Layer 6 of a small transformer language model trained on English Wikipedia (14 layers, counted from 0, width 128). Numbers have three digits each and are written without spaces.
A neuron's activation on a vector x is SiLU(gate . x) times (in . x), where the dot is the dot product.
The model reads these tokens: "an" "it" "a" " (" "w" "ho" " is" " having" " an" " " "aff" "air" " with" " a" " " "pi" "mp" ")" " or" " his" " in" "f" "ant" " d" "au" "gh" "ter" "." " " "After" " an" " "

The vector x that enters this layer's MLP at each token. A number n stands for (n - 500) times 0.0063.
0 "an": 701397633512516313812572690336720406333582489465359413571545519356641363639485277474538456568525524362655617504620461430531558529632553342483715391578360528469454436453443574414535555512278607505375468432478685554359683483441784295282508648294542612476541502495355524181411450353175643462411629487361565602453731688430504590517530645294653498542439634627430486316504585560534524693354
1 "it": 564445660508570322732546419372600444218607322392432510476575565212760295505583374528553423586546437437610616630658450609491541585592584302544736349391510495622459404471441420259471570570326483481435552443562564438439508334485778478192609610283529463408476508445418315375258448525389480421558667568341601566392643537541539552506623444341790402614486588739501633301403581494464555781312
2 "a": 595367779503434343685534493435660413437335450391549480356481545385588411703439418483565489493580526434641501552682437514520568560596582303319701368585367543461381390439235597408584680357329473565333603408572655490344684313430577492515697697395619604336444500556321398230532563377265664439406642369470567655502689607419557665436545624401653427569380552777477551401451632431583525693552
3 " (": 577389564534612401637446603392608525377501423432377595542397485238586421566531389278477519722425561378677524522538510500782519526764577470425592442520403594541487495556369538475559472549528605602294542330504486421398433474380714492504426505484641652566425593525326507481452443402065709531432590387588595644526591703546454605446521636404558684534434455799491487299354572605404579782340
4 "w": 566458662600485404512447552451507593227384510512294627546482521388661443573509325215548394551363605292808676305520520546450677349612345452384573425547466356539514536510390436376769695444270544568564531399478540505475484575327668679334436676500434531513707596581257548252478443626327580408625658458368657435536582674378680510408613491454846640647631610689457449538573457615391554575394
5 "ho": 567586508470466171603728402456709485378287573383652568466429362458488382525351469479514547527534601547565651576526284457446495406634471450523622369515407487551368409299308441396696494427306483707242384361424236476510582612333606569570613504312529405473494499405444328359440509767184600445576795586370608716407720449535629524283519542538587542552330619683566508467480465655329385732383
6 " is": 479397559570666224578440539608736463362539498357366494477354565079525386599548163265590490644514488371671699690594330507659558467525441618277621400558273419513420315526443437479745563572516473555386429451418516366379527465448648577496466474393673647511614497435320598606375482508245532565413599502580639664552657558585525593503562613374592742584546475729390541264434603604439446681472
7 " having": 365424586571543285602422646454835438340457539486378514669299368342536399592590484480605486649542606409709863638668414599562372436616327507277602374593289522390437417438401540474584481734494403513152497314321543493363555433501817519654476489649632583441605451362359477429306570566249629445366564444609646470448745617424529552380578563530751647447529685683525519524433638622410510656425
8 " an": 535473663493513519781412643453545422311674652472348616514354471430406498642517422526615454670505683365645871632582389452583430423519437457201547382621414484587422282529374560452476610562529499464325596407542597531436469570490811778501466629398517493583475547500463518277361600454290685483478569589523567688565500725417490779331449711392537575548602697616548447162382564512532428739359
9 " ": 631370743541600603627451508466479486377490491448466558520418531387562397527457327523492387523525716470457640489593584459568520219813487343491508513640472463686413412511460501468710537593580399582408542392576490532377521411404715493526287524550574580479408421461321538438414652488220524482511580486475788573517722577608504541371487621503600590664631453929566415490346596548404482784410
10 "aff": 438508672569562305760571475478438583347443575518419466456692440372522325715336404419789507487640527434719716621694533398561386459726358335564494456613425560590495496322355654666729674625315432608453435443567529595449595596545680677205473658487443652383524585374541573355334478631327762259571611589467522409370460677609546597621511616413652549586839648564523511481342703668334571698408
11 "air": 623493544623658380820678597494520480305288515326447500410614411319667545431447337637548360498417503361535686715440554556406585596528361325539680406600463368428371448360323600541680486610414574611540505383475502583475448484319597430428576574373407727675397711328425457445223502520235555427466673604372566647443533674316455490556634490331575525651385613741687490582262487599646539621468
12 " with": 442305591598629234583410601386692416372425465422347518538379394302587428599540287397524447629444500297579667624563523450580433522645476541204666485502199442384469414607310642510570511627514503503235603370428542458384494437405795535521473527527549547406481440573341564494393589463076521526536544445571627524424609735533505580392637553350642654501589521712504559309410569609350530658404
13 " a": 511331542507388571728385553408658448332514632408381440471470371390537470680596330393475456724588668412517869694578415525578450408557453484110625340573467492592384449564226457530500507474505414534374501314488539578378623479454697641648500489638494581470505469496398432366405612506196536521505737526563597667584540717399472750428567672380553494590635556675532540388364561552317478694453
14 " ": 609349728514589640655496487498515510399528489436428535526425512404562407597448382500494407483475707469485679445601561434633519190826481349470514489652527428634400474463431542496679537542564439568362531412551457524367522459414698510526228460526585595480431385421331533470437635511285540517496583444399815597505694607590457544375518653495600603641633487932550425447330570542419494777419
15 "pi": 355436653612401403532644424540576523400416603526347477361438500340680270576393457402780442564443594485616753480611481492585446508742508305441610412736610467527583474491538322456522747685288385588198320629612299658521546455575589507401398484575400478226514508581455561378449503643371609323622544589388819667386558649480637435490441609247539545497423612743501403415331611674388441562332
16 "mp": 376446596617568566731608509344564610493452587467473578296787539205563578594537588461500415508508626530603781474723704552477406278751241247555646570556475518543529621327310443410607478562478393559457321405630423362498594283235735607186501527702681652331525629317460399289523308563432606470494469515522590489316478543266624482361488635419574580653741640605528589486311518604608641635475
17 ")": 663415649609514442536538568447646306361507429465405570408503441456712298465531414354364495492454488484698602498603251399568318500639303424471622447591118496548238532641217561494550437548618528626409479336534407505388624466368745618487488490483502583491528385317395635366404512483218648543537620429517659578421741603604583605533510572389480455600534470718536598449315438611515601728304
18 " or": 493305722537698431552507580459818348386660424474326577434376420258549501743405449338462453583573489382400733485576443435669607505533315409297551436643293534570373395568280557436427611578613439531428507475514346545353519473430604501384519508448549466558481574315372514507272485599189605562458498545475681572504706514317637610173554673507639653532613496622534486237402600640428492723236
19 " his": 455291651564507504562338601443611398284499404456395588537506513304406379615514238379482504739541564323606819706569370349489393535557492450260542442527505592643395603325356537419633619553602456575256495395406351518351551512553738664447530536533617560404540606489461451369389464657202550447566717328432539516597670717636518722229543599478616542411531636658532403429283512609594515659378
20 " in": 491288626607578480576531615321530479411379398487477560580417383325550395594544248389309496453567629412627758591631429486675523583634438473264646466566325512546444368640272599411538638559449569593363555416516546458212487553386594606332477468370634598437498451518342494659325672602136608416713620511524614471376495683505515539313659615599577683563610451707407341403348597571424519713427
21 "f": 497382582585409429737733690323541483344307513531545502449536521248607403634410609404643346505456667287674572481528618573542480276631251365612503468676437466458351508370499613386713566488278583592251602330408403559533436344468628546317583540377398669223481517455535575374411384655320633298507507738512663586507616634505663368400681745680717544703655543574439492485410700584452451708523
22 "ant": 563494667599528442581595732439612481248401616427314444198528461027527381555376248531576393542485492525505536731559572509516327552626617330398701390650365405670515497354329560513747408553452587487621528448556533464504539604361522433183576641440552516514405517420396397327311422592351582540591636659528461518433683615226389563387618601590629513807621660516623589387348719617651492571292
23 " d": 565153571623459433632434390322511382363494601410253540514548475429561404557577378403455491555693745523643618386637595487654455351596394290313465448762420506504504443472441534571492519380391495647259446384608289432337471575372702645738428520362672512551684690541452464522389887567409469539532677535397643622385564598487650444427542686484688779521615452590556503456302595505467663822335
24 "au": 435461776479501417581391585404498669298255466422595613648346481586647350763568472437620506567533661443645751808550396451665472476646478535425620669713483349403411460237424464343555686490408562607260460540656419535291543540319500616414623594545477351617443609408454580270546454392382725445620602634458548654672722580373493620401708626392613699580507557697609528467431363374380493545623
25 "gh": 546379676608557428647577588544522458320341652456330430495634416321602299490345541551525535447496661318578616540505427635555605323434539365565679496426252426496451591299280669316750700596412440463285545281579452522476504562415699405322353835446684512387465517472360426313321511617399623583570556474421591546465469563437551557319641798362788383372472518561559609429274675693319610590366
26 "ter": 460333624551513354563523638311663349198456337478517392641683483304590571556342430563583472541747560261541736593540537498601528526768233366510539441686438506573374491436479496523574470615351623725269550473553624424432497351226554565252580541438779647508601543477405361408424510477355580485478601643456640778388568612205482556560671626425725496776440634561467546459332570515671415515376
27 ".": 517403612578439354629541623306704364271436386383364580571418383406650576536457421378551525551409600427666667519496429502650561471673513532416659478636293559354288459482339526663574551470632578631304446418317363471308389423436682557432397419497569522404415608602241493350500558400144582391507549462520649560500617622745514545633600579429674516683432533641465506428319559658616611794315
28 " ": 652373745522631679593532505485571437339468485461410542599453494391531417620470382508528473467533740444523642456600498363632527202750455350402493525595539495635387432426371545562596558522509483626321447380508371520382466451371769539549269447500600660474464492452327537433565600493317550561426590558425780587449742601598478523450508707500737539671564437899569406509295547554480516699399
29 "After": 302311673583561291536427576413604406476367436337402618562575379302523415476344295353443536522409601310631889491570299520493451550471360466278563469431323565425450486358251643424541554640425620554129528357495439481403577483401635430571389462458711494621484376654462500480373419650203580432449610535491462476454527713472636576313565658494660687644463556621613380365455661660346458717411
30 " an": 526451676479495593780474640445517437322646661486366649483391489433374489699524461534642481623504693399661904688584348460530411431512392572228490355615504486574447260450362614427437649542512511476324569442565568501467444631448778811528459577369545473608571488496490467295411617464289646520489536639490565679591470746395454764312444699384570519533585683563560442229384526531543434674315
31 " ": 623362739535609642632469511438447471377442518474464559511441535395564403542443328502500407494497731465478631502567552451559532207797498353481502499641468477684405427493429497460703563566594404618414504382539459551379521439353726504542299501527599590488432421431313531437433671468235481493518573517467794579503650586631506523336467633486664564687658416903563406496317603576458458783411

Each question shows the input weights of one neuron of the MLP. A number n stands for (n - 500) times 0.0011.

n48 gate: 427457492446416656341464429505551511432396400617566610508408408538570577492519420417500624376566450500366446548527517427399731431383439273586593543592400407481439484536433446473535533277428464488613476487461553546428552373679253712596478558546536550421486707495556396441503428366356528387441474467404614514514331385549580671489529587577264497383444514545586417428478382564361519563638
n48 in: 514432437556551579335781537511638554456440486639551563534552551654503529456414457425417640397527546514508325456571552394398509530520374219608516541535391375475417629540394413416520618382536494356589519456526610548298450309601396591435474477494532448466517763486613378377360345551453480323605488449477503476497403318492680526415512402466335435385292483593491428526464540450438617631544
On which token does it fire most? 2 "a"

n265 gate: 484652523389558603500403516565557481677380379520674471642464618673427529440395412438406588598593605446561447427581569545442641516381520490465617440434388409583375698530579510468420391468459739431330547779588364519506473465639507474636338516356507464600362507241302497460410519461457457321604610423403579567607552441539484604648867533647670450531408435231582696336465461313345605358444
n265 in: 635314529497626624387465494364261532435583406571440535570746619735425427699484474436615510338394510718516428475278269500544470559571487516361469420436506576528523543535516469597597557509485635430276506466446422440551493459400460513382397574469400423408236322360519385503509447547405445503617537447412355451503353384594417424491813319606616637537444730360584323403450405441339453402426
On which token does it fire most? 24 "au"

n281 gate: 452561482545564491587420682314418531553414431397308463512677651428412448264581786466362411413298447584436478515646429461585446536469559595426443417556343592530376506342416668698479588630464525565491446623540394613638529572519542482546575453636472525509463347647456575390560390448428481623298542427381466290509614668421515454666475335509546506510524451359314539506400696413394288594494
n281 in: 539625608515473631460466327494497313528604762463530623534494418515340666416644676401620454485538575530555594548421377374485570536662373456399590583426651641404692574658413437362365685433432562649645485497586531591479494693522625485638606363406522463634649481641650578459542309613368689466556458564454606573552481472542574543429541494485421474480689525277367635351488457647473386628479
On which token does it fire most? 29 "After"

n223 gate: 415545574485344506641247671531290568392497400578537522635553375488484525322566494298364522551594416431399548242392366515500462518519746475539604602444573565430453530475559642524433583549416603533357551479432427798426343485560607540586372347561600603429403613518557503624339419469605540454398493289408365359611463619598596500530734654488566603412551577402606630459619475425405352503375
n223 in: 274571550506360602491277529579570591479427514482468424670548596642732400296563506456491412523567637457366521483591438393687354628342536464591734443539610682416527330497536385529448660678463568590550643471609521678403454436587648503626485684607678473328420416456512426542497609503579539556497534433421354439547473470625518476378674503488594632600448630410509511449584532511555380548511
On which token does it fire most? 29 "After"

n124 gate: 457474669527454571465581574369519466529569626560509615398525429558372619482555525500475581442289592531612513509419569442547452449757421712503415509491565712598380392535566653546543398457388707513550473616488392370609506543630386556650646200316629475525721446488513497535454670472394525600579473657376671594665352389602409438563652510745517572569320547328532543374248509576580533466461
n124 in: 657500537583606448506518424512333604534421533618700552628596446449422448598551466405616448470328627628555440675597448533403459435478414465565503515278473555689444479717623455282542594473453605706494624324527413439381503575571478561604454500449639435439287680524565574503650441424635405463314419503524379421476445640678356702400500376411513550519393668547666527423395457455418437289308
On which token does it fire most? 30 " an"

n234 gate: 614443422373726621582509468512497642447347676521532471534541463352379448430463512483457671554456544480638313556526529659440733539521485616629409514643523587336491684503465494475341546423520614546297416494558497546535362540600536584488702643602672380555579453523450328521417480491399360445578592494466556389445320365506697549573434444703457456469635402473497469389605497551431703443500
n234 in: 440366362297521610509351415476538399500329464550491405558528660383362442521360472577592601551474398515582418426445525665345614509553549302396427298688443564374506618500352641578437709464497592684423461575378478561628357566497484402472667432578515540570515534424649536603569449445371629515704786521452546513357417438458693387618373540770474561591569368369485470611485399458579604580435
On which token does it fire most, and how strongly? 23 " d", at about 0.47

n54 gate: 472374545540560633526548541554651392500605441503475386494603525390748475646599513465583484279424349668525618500449458310332556377464407546435403386413431624612613494365484488596435670223423471644599512494602656566586344631490467548516532439522548651592680623735435447493738646576418516551337571575497390507275372461387236646568249548522422439385506586581417497510553605500636351469448
n54 in: 339399628527596479555542488449603367608648559405479542404614503616711624574630473302557452252393356595413484456392497390443685567660339494494437441384434597473573404359558568476438718285438430637576482329437398572473447506540453506500454332542479567608680620711482444305488541569453400358456596649497475588494323604467285554582359506543416538417547503568463468531738566556470364497567
On which token does it fire most? 30 " an"

n309 gate: 573484534515658552422610403564715454261570485407445619719323624590371580545360355605344540611378361635403447610409442479649402613419599402583690411342473561623546627519336476491461609558536663474313542473595591476589538494721609433408404556518481559494509341500491536575569789585557506475473363479518484535531420522500374362467649407602366585471473396528627407401458638321521533587713
n309 in: 538582494429758593503588500526630415491447419545576731744372543491371559563380515571436600520408257597424593534448285526567606480512580328631637540503624529503530551464293509483457575541412538614277591489690584544576558497682362588597295382517600562509621423541402605650509628419590515521571313497451452521445485553575474444596658363568328500540526377530441471328460512463413463647574
On which token does it fire most? 20 " in"

n230 gate: 484631424479572563481418615444529575571343506592534575684618618568400453647414399386359371319485211451531671466578472463509585552443500432436664445462370283713335564522665368537285562634369551397380564595632458672525523426522612437359331621485452630541306599613455292384596558540539481399655313338391487425531358506724531494540435506465537671433617560596500430468466484476385525369646
n230 in: 486533433432517572453465394529390494568532687450363514560535511693568575410497590552419378452594573475402601402695622480549521517512433586388409674348267587591459614637567404472664503466355547588451399551457556486289536494600551552419570573403547529534573652483327489364537511566556407419668521477615512590454471699394405500402479582610333627647466549571660421459418451365446700215609
On which token does it fire most? 4 "w"

n112 gate: 476594530444327329381524488515519554448377689555366590503821512527549485556518536618374497515474600412270475424458503524365484497427673528599480593552310506547558590415448527706488420527491470725793339529660552443491691494641645280467506369580418503392384476605580559494420412479429391500471586664509650319614573485661587593430406485373622405573471325583470453546444521547452565605419
n112 in: 425512420463599567423359541479373476590576662461570491570398459610575556423572577473638367690427467434599594454758355532664476474539453539469596577568711573411675667515280491612569503663323503494341523414453557591456466477330463447485411479569642450672640440503602540669425615622391636400378469462424408594444393646355503506469564452636380542319569488326506520411416691569427388474511
On which token does it fire most? 10 "aff"

n115 gate: 358712257340536438445691497679528623552590453421488384652591556574491428488468509392479602480489554401545571480512473415351720387360422555628630320539373446444446483518603424430494612438735461491467607622386622533611373606293469515404609709409542578521551482443460453509423515450423602653413198473547485571503596539361440497399646536599510340475625401598367541334459643474568392516457
n115 in: 445364707440620523411272358373345197714265574665552578354440526384396699529510405513585435468531467608513517573360447666458459434523467557332539487520484366551477645589368580573660432332585507448598396586588360438542700269434449392376536404648493500669477676386659417443593475542483332556595594581558474493373424497381507637456524696398416706573385428460543392711458484545691452639437
On which token does it fire most, and how strongly? 18 " or", at about 0.71

n46 gate: 493496706553510442320446584469402480703466483407659687412445382389563377450650442624514767717669538490497528497541545510588260394510548598566418566648517623751545618493686567483450500557701503550510513537473465571497305718618628295469486572587500435419579410551704735332362241220454613602592540500527638553660490687524517418566648431613482438449437527225448437369574272656480417444589
n46 in: 500481578349540336462506568404506466401296454491377311494475527445459500443618653512565441561553497506565417452571360427491510686610319478292581428478689649387500521434525515342330647472425553294615506521267446414388481366450555543472459459479694625398503720553402482602763464595436378540485378626429620561584447657751475447458555383484424497474627481424484506603604751594377693649371
On which token does it fire most? 19 " his"

n274 gate: 571438317488541527549497589560549581592449380600547587461457465585537530491480464473362488608654512433500515230637488617527389674503500725404624503346459545547521575415572403272567666577260563468479526430482531458551360568506419506461324297541554334634440497506494541617491430625506551437405436450556327515473536582740353455350357494353449657449590479619391459576659790564319459579538
n274 in: 520559503408459645458426515612353589561352590509456601415452675552476545509509399413476500578559410590544543356521488555742411563410608512385558253296354530448656497455605265514721696582250491409417580486461352353506352526437553512518500338482575581562467596497536523494544471450491524390618547626538320423429619578667565429339319452443402642465616488670470422602640592572406578523480
On which token does it fire most? 29 "After"

n302 gate: 470481326414557639228357615421252421384561575361551467409413320512609549435494534515582347527491506604455453547567414545364522453389518434710716530623545430306469644629552413595524554642550433436521447711500438691390427542683506479454494494485657568452466410509382461388401530603478574619397655515488290746491475355485665588485645655488555547419348348512672423485467400464491533313471
n302 in: 523537527512482521319503518533371307427604646578568450222772605342597536610607575572509500425455521433574561575293443485500546477455596280552503509530383568430599483563446549387619444521396428513446437474524552509530667526660484485476581341488410434639362654690473549405623682582262413521583412576597449485450578434521571672437426485521630398698604274382476462506436295419541355425572
On which token does it fire most? 7 " having"

n7 gate: 586603564554514468512480356561473459470497520541517541529585520423539509282438576623355433446635488562569687441549459367436392489644459557475389556808537454597491416708430531460497377517492646476710579268459654411520606580600512503459379348603401576445365423497450689595423384448399427648461611408379618488694442376597442370483512591424519517417475407298626596629477488424437692617458
n7 in: 298630558475585456574596541433480452464538525487532376506523575575225449565668394571462500597622351338608526503293606412347447497562497553438465339442525605531503528632484584587644727570608368527455593475577467231682563349448440577538426552428429461354658471554633516533720522579520548436571429491437620593471519293364375727608669510577592418497512449823320419432340758537446497563673
Its two highest activations, in order, are on tokens 9 " ", 14 " "

n202 gate: 574458295366429594513541519491765669571478368325391406534433488670314610479500469554534582653449481451659410467500598567516354661417456532384684451459525563500335512310418494619325531395503497550283385558653612516453549371475641425513475421429563405525658497462726582339574384637732409440673537435488475610459390462534434412445487462651470473709384704686437549522728606555603552689536
n202 in: 340633631413465503578551569624428395680516544613503401424607484400627356587612538372576500540558526646554598608573404559541757435503420533618587587613519424616574429358388409357481513573494510537433750512408711389672334566633420548535574448666574629541355471347442559624619571307526378274438618506310581566640670497560404516605404374378486619419634280265548407326462462519355370559423
On which token does it fire most, and how strongly? 1 "it", at about 0.15

n75 gate: 361537548463503252737612532503708580395542619721516526398516437469339571541431539381449417484338542453315388497449619466404454438347229424522580416600440538547516512685423500553412630617525645503667447553487340386586623494568423542628396393481568568389746429669526335457676481535579535301296466329598516593497484269449635542395679370275510626391491272500471550468484439503437600496599
n75 in: 545389549485467276481524367439594266456418575417500512421701515419494741565467384365597329527622608485494291565479503452315431473395518491364576594774494606575506441592365464607583398578586564471751500607476245524610491503618541573582444509554534445424549454703543515419518574446672589445538510449615602702591282438371607686532437485402435520494399549578601346500452546533509494347697
On which token does it fire most? 1 "it"

n63 gate: 532446471538551384645358577374570461543636541559548481429612407631546552361595367627377695551318536601455417516184526573429527541312480593513472462700391655373556563487376456538357599378607484428513522484500566336516581449470503312357451536500595245481654484212342516390529569442400441523525645458452520335439767467577373435619513293497739317527478643533232630582557542532571446653362
n63 in: 506446477424612623635500275529744253420260500681625458687437506443424653418345520611484646582447480592316520509381503481490419374602507450239751469461366604586513415539631421522643532535522526726386487456409497648510584449335578487328470503621336598381529589390391645570577443455447330295516324481481484544471474355590545429776433332581462354510370558404474364513628516516635516614406
On which token does it fire most? 27 "."

n307 gate: 611414560503608544407586591559433500503399480407526355506560430535518539589561420610645565506528530575650552526527399410606675529383452448641539308461541476535386311482524555433419459600322369678637601555459231509313328657491788527479398503619485497374581539660551471701590431362579506488509513643556527402420518410535467464477433440613351537252396429421718399350398491604526425387360
n307 in: 588457573560464362446392588478577564343531486556588353456571495538574517367560430553531494620590610489721534657544480388633491586647592514397382611598541378399610575590413451467486445569433329629637597589528497602397540380588680467458373649675455427406472514614429584694347357376566500500489583687472449442528525362563556408495353441595363434415535383489719519542412397538561438442390
On which token does it fire most? 15 "pi"

n224 gate: 512598465616416540310409646422619656555459294446317394267529290371593400549494550472503444506509304641460539448260613482597484618621632519476664530687485394555604554449399641362439336466506579421487697531487727516434480454405549472522408288358598547547377576394513387503512473689500371509512590568460611477453613436537434378791448366406614533563479569289611485614494641497429457589660
n224 in: 463457609557454413497515549573410363302509638473462672811574621609207523415597553609573409537595674534488413432616450540456488588313270557514414517299560523623479635423553503503497543486531612546529523509561291465576482583366399500450506568517541556485612642523553557488480432517479482366427531411494666509587365610382444447257557595726441483509491383670468446290509407628587440481523
On which token does it fire most? 26 "ter"

n252 gate: 528439497552492589384450453372249408684452610523533561589526528461471236429576607531514494656412542634414589620545413558319590467548387612554622500698450528366528503438596385516379481458497382355379549484441560481452564467483670399452562619751466404547469665528426525578459726522371432416500461378583395390497427455569494567486651486461455519628678427466379413390550472334642495451489
n252 in: 330424444471471448592576474573699579497596385355520494596426552586539600534489385306374518351581544394448257440590465511616397591390406322613439537276497465629403511399521675634706630584534509583609347540474494561380549581438482684491367346359556524430506399593491526320609429404551485515472584491607539470555497414650441371574464592576391578286392406542715452459408523551404420506353
On which token does it fire most? 22 "ant"

n315 gate: 485529553620503338656411613460430546633571503694540402540575706579677423326572358398568525557512512355396386494396361443552414718597429437596480548391464454533640503572506506458615433515440441396648392533515695546562628206487529460472556453397547550365366556528600428478424617265516596441414529366372369589598478525619503395384583656596783638627590435399618494537406263527408326439548
n315 in: 564466628535506468368562538562701376567550471443438787518386552579476405517422479551358613509537374526629436422571577625556460466491566573514568402554503615367324708476575500595222450494420554388512454425589557606601448614530519559521713584634384542571634464388638609555369560635421545379626509462400671445352607425383636408489567281259358390534451512491422393431567580604603549617554
On which token does it fire most? 0 "an"

n156 gate: 427672611458700399525509649488405595497472590652476323533572545437400463533425617522445463629503599542418371455613300584454500464453512667592493369441455524581528515522614566623443530221533488671229455661350522549411468566587478571552553596554339423558429366488270524544503581324538630518444539403539354690527475596561485570639579680398746506455455341296383407416358411449491246544432
n156 in: 565549737506494409417563537569413415677578565481590440478439692528433381427580541332403318577416630454322606482284443325384666500631585497463449369506515575463506645379604598595537500410354427493465418524481561344626405336245543654472551757806525383516465433572353408519543503267303386497473410547273344419563566532516478556488568500374597611570414390404389402449546494631556488603436
On which token does it fire most? 27 "."

n137 gate: 500500581538401497471407631706630561596542446474542326616559389468467526500298675497497558705555386551436566239683506626513527588680607380397662331490490571535627419438282481509380458449259477476432431412374427449645349656408530526368454654621425471481497444371510673553535453372500448487544438248452621192545601480583419445694734549416645620394535506596438450578662487469535305557665
n137 in: 536548431397588497450490425618375576611674435503344457614543562584365549439708497358631546481365603670520463526565599375232551398560440534529479545546516388371593456577374403461523695588369315535543615673434369471418572694557418457392547560445815464392497450464316545490539385663395613543344587393712323742621490527380520710421544537850370421462513507594457663420490618577461519471275
Its two highest activations, in order, are on tokens 4 "w", 11 "air"

n5 gate: 326509474464415477618531356480594568433423455543483472554422542514345626450525569534514531472462633511497398536466529522526580655425394500555559611362511460534635511465578486586333607424707423539594409461474392511660586576404411477662480304475681552591526480298619503374447594449424583711561288658658520586389707584717503603428733627580573448521595352625477572465430585406441497453585
n5 in: 546513469512453665605437245266523331590462306328366619578602509441513629552534380560491579479563586708550603342431421561413649558408424539412715561535512563663589476468519509512386587413597418629500284436585423531390350475395513506578487497642494759556329580425478381532287469484371292528570423577631459578319683595457594459494458497651456494676576415481601595497682503393631668363394
On which token does it fire most? 28 " "

n248 gate: 397373520466445488629758454361560677580532471382448355517465563517432349361429526506517634531295615486538345596543442577468728455350617542432453449523460309480421388377450574704449529509492690424386382412628509431532322491411491506532624374446477623488676529419512336485474407532557520445438340572319659560491535580425430448635461382655264397466559535384532390491474433421569585389525
n248 in: 520601546486627554434366542665394457471434511575347500653512430413485629539578463480426497525677584556412567558307448497321406525680471573580668594500438528710457470627641458533458492458586489683394566570432398551477660573674366377534619572520480411511391335745471533544536497520333560486472612427596431467511560407534711534470408532302570473273355523547477592402587671578520378572382
On which token does it fire most? 16 "mp"

n284 gate: 393665497449650515553506509457395423716512470506457429475481549579576475434636634438388509491583651536460557581364646561664484407283537513452632593368479404661400724535528506330382610408569547703659479467553541583491548534519571522667371770613678644697588456549494557503363530626592450289632523540561601423441606579445646444326449409357311453543479410529416358513567553512835515602461
n284 in: 538530467449622506546461529707306640430519522638481506432414391401420415395608451510451448462559526459597397453529565462633487522394631667749309418815558526551493387431389554624440503587544621401311686627490507455409571353483510568442460467554539425364667520471847639337490494461480385539447358522171404547503536358378419656377823579575580652362541402467388519664311490456555462493359
Its two highest activations, in order, are on tokens 5 "ho", 27 "."

n36 gate: 415658711570456630629541565304397614376500314549217644640486476500627624356342486618479641443539322611534694323493510510308504410601549557460601537507598497507458623538507645409524548459477503413535600577731156476311507490727612521586538448571545517442385392428395393659432279439475517569440321490582308678668299381384576576500607682500529322515591435546358779611744421477459581575537
n36 in: 609318451425506524587549518595573564421564434661631420445606612563390368527769392645546482551401565569418396366588571587393341533425299585330577494469554353341376417416339464407620603455553503584316503491417672537500666494475462583469686388497512398667664656283547566535587506624506395445367565503527466398304395544594500577559611643518559397519234469350587395432413699563470485456574
On which token does it fire most, and how strongly? 16 "mp", at about 0.19

n203 gate: 560584541390509431503500580532548647453578287424302592615620403380364546587619613491503564582596573427612556458581494571497494595600684607376494388553528442375596559354424679477486466554447372543398562613561642460575509511453346604749653330472340526483620388618659404527289432457545430497408436631368562449310526562337323517606452421573534403463489555465480418456583341404509407617522
n203 in: 462565551410450476371453488432552580254503695599570423429626491322588577454402473461254393483613437419465555586394399419571500400359363424555410425626582515422527486665345552393509655564431431494411400532482403553598386622395475601393551527430664357474401560459572552248564480606622318334420421427661485568444250629594601636520525383559392608629358491455327477503480317488400506506471
On which token does it fire most? 30 " an"

n218 gate: 595406552494646389524711533515332515265548577531551440647580351488327391250476579500494436379514372503455627406395549604497431778485570478541408468531527548509457520457479473491577626482339381389512550359624710377597450378568579464415512454565506396494396405554448600454339735305543400310582561476392448275452391341539440609637569512646419647609588512546573359546470446526518588553649
n218 in: 530456811509584479399594377433644430593521533340560579554589638539444470432633576488576555533503491752467600618612564580482393435611524641462454438509578618527429497349472417438619488476588445404256574512412469491445560351580471369412472610673460396416675500494361468388398391274615521482541668566353451403591527469551263424521660555451510468204485631332295541525667412473365521457380
On which token does it fire most? 1 "it"

n319 gate: 516503566426690481694582372726474443355431528545594491409420447596568547497543465662220462445317557549472229567487475340469314448455525315527479567506466431512497573611402654629358568528613392513544357482428423491484330441698539365406561510420656538431506516525446546313546457606410544623400573397397557643556456382547535519594611698671571344390359327346554500570729613506466491848497
n319 in: 564288471399558458412587385487433590427539338493458548632516414306457568532778588451620542554500441607368527557410627443532490422415493400607496560732459713402369297523536535822500497510700344480455406446510615638429480557589432497516523559475582461388409513448484535540554513538463568513425493343337736436426409306602655439591453740695562549579361474619575623765315484487401623199591
On which token does it fire most? 28 " "

n144 gate: 369531589454558491658747620556297556554509471572506635550637419512560453414578414598438400621601491408441497620362485425503311554554633533589468380652573485633595474613616292494595587305548450584615429468609485684394558526413482373574530580526512533453554524479437749388584552515524381494452547523512309686374464521194356320469546365438396545565549588497515460390575471443696569439472
n144 in: 483635436441509362336437631592458465583555395363497647343465438472544491587416691276488538472387488475569518707511352548569741534544349482564312506520466417398436486351517483424458460614419433470535517275448632408477284574506404448598564541698439398695485216460380452509466525486678503558545656526560474449526503488491506644447419450425457340564492598494421469413457650492671374522411
On which token does it fire most, and how strongly? 22 "ant", at about 0.39

n10 gate: 579342449430447518684455524417506440451458544548456485538503691386616554538363476488265515401616530384432463428393596427568586526309653466402601668521617458415663460609482532497442450556480410428473636424479415423607469518551640572542573307415473713515395585545455509512541352441301545509578304594562633463545611530415536494514481443359328614431363139491494680319529351367600485474310
n10 in: 597463476514444450389589738571558562460530459512397524459491676538600414570491354377340497430449443468603430488373404462462712353446533479295633537506600458515560532512587491637602353491454398725563687593616458409565491544467590527660434485263512542686464609613512621509711616285607524631652465568618515442586653506638652396379623364273459563576451438536467578470541417509494584341577
On which token does it fire most? 3 " ("

n295 gate: 647438574541486666531449427551369362584649735451562613567543500439425599530459557386514443629516457494542497547407452597475532650586551297577540530403367537539309565477386517646409447589538276396401254624503543570469479683431529444568571503431557375486591534537414552509475519643509435540445395469478677553612279366497331748391491466585428619628428508552523503395472399409500593377535
n295 in: 506530661497545597456471386460497457482546748480509514460442565576482451559741448454580589514388390438671391494489647455591476639602471447586450706616427680433483483488410444570520591494353362455598639452408500494454354497672683382537613491438399436574604529526483550438517489642462558511578619477418660479371558337409374322567441456575353453485466523421685517318393486349219612450597
On which token does it fire most? 26 "ter"

n17 gate: 279595245422558477521603512409597512358424619488453624500742555480524379566675651580400346425461446494696418494359500661462476646347444470551657637512602550486512509548509465656422622555688461522500500532559683286465742546554595465538479342546548550371435443424593554627497560576506438417463628352567446473541550557459639482472534617399519399444520473416482526378416782629427632535548
n17 in: 684443648369394500491631415601472365453586404664539460457500548413390497312380558552558650470488447443506591384573355521485418289497565494447443328611530549629367473395580617410275455573441491416337497521583662725583382566404714500433469534401549417573311565631332458393621539427450377577376399545643466490604315500412442546382500721688366605445458638478583536584376466503518658255527
On which token does it fire most? 25 "gh"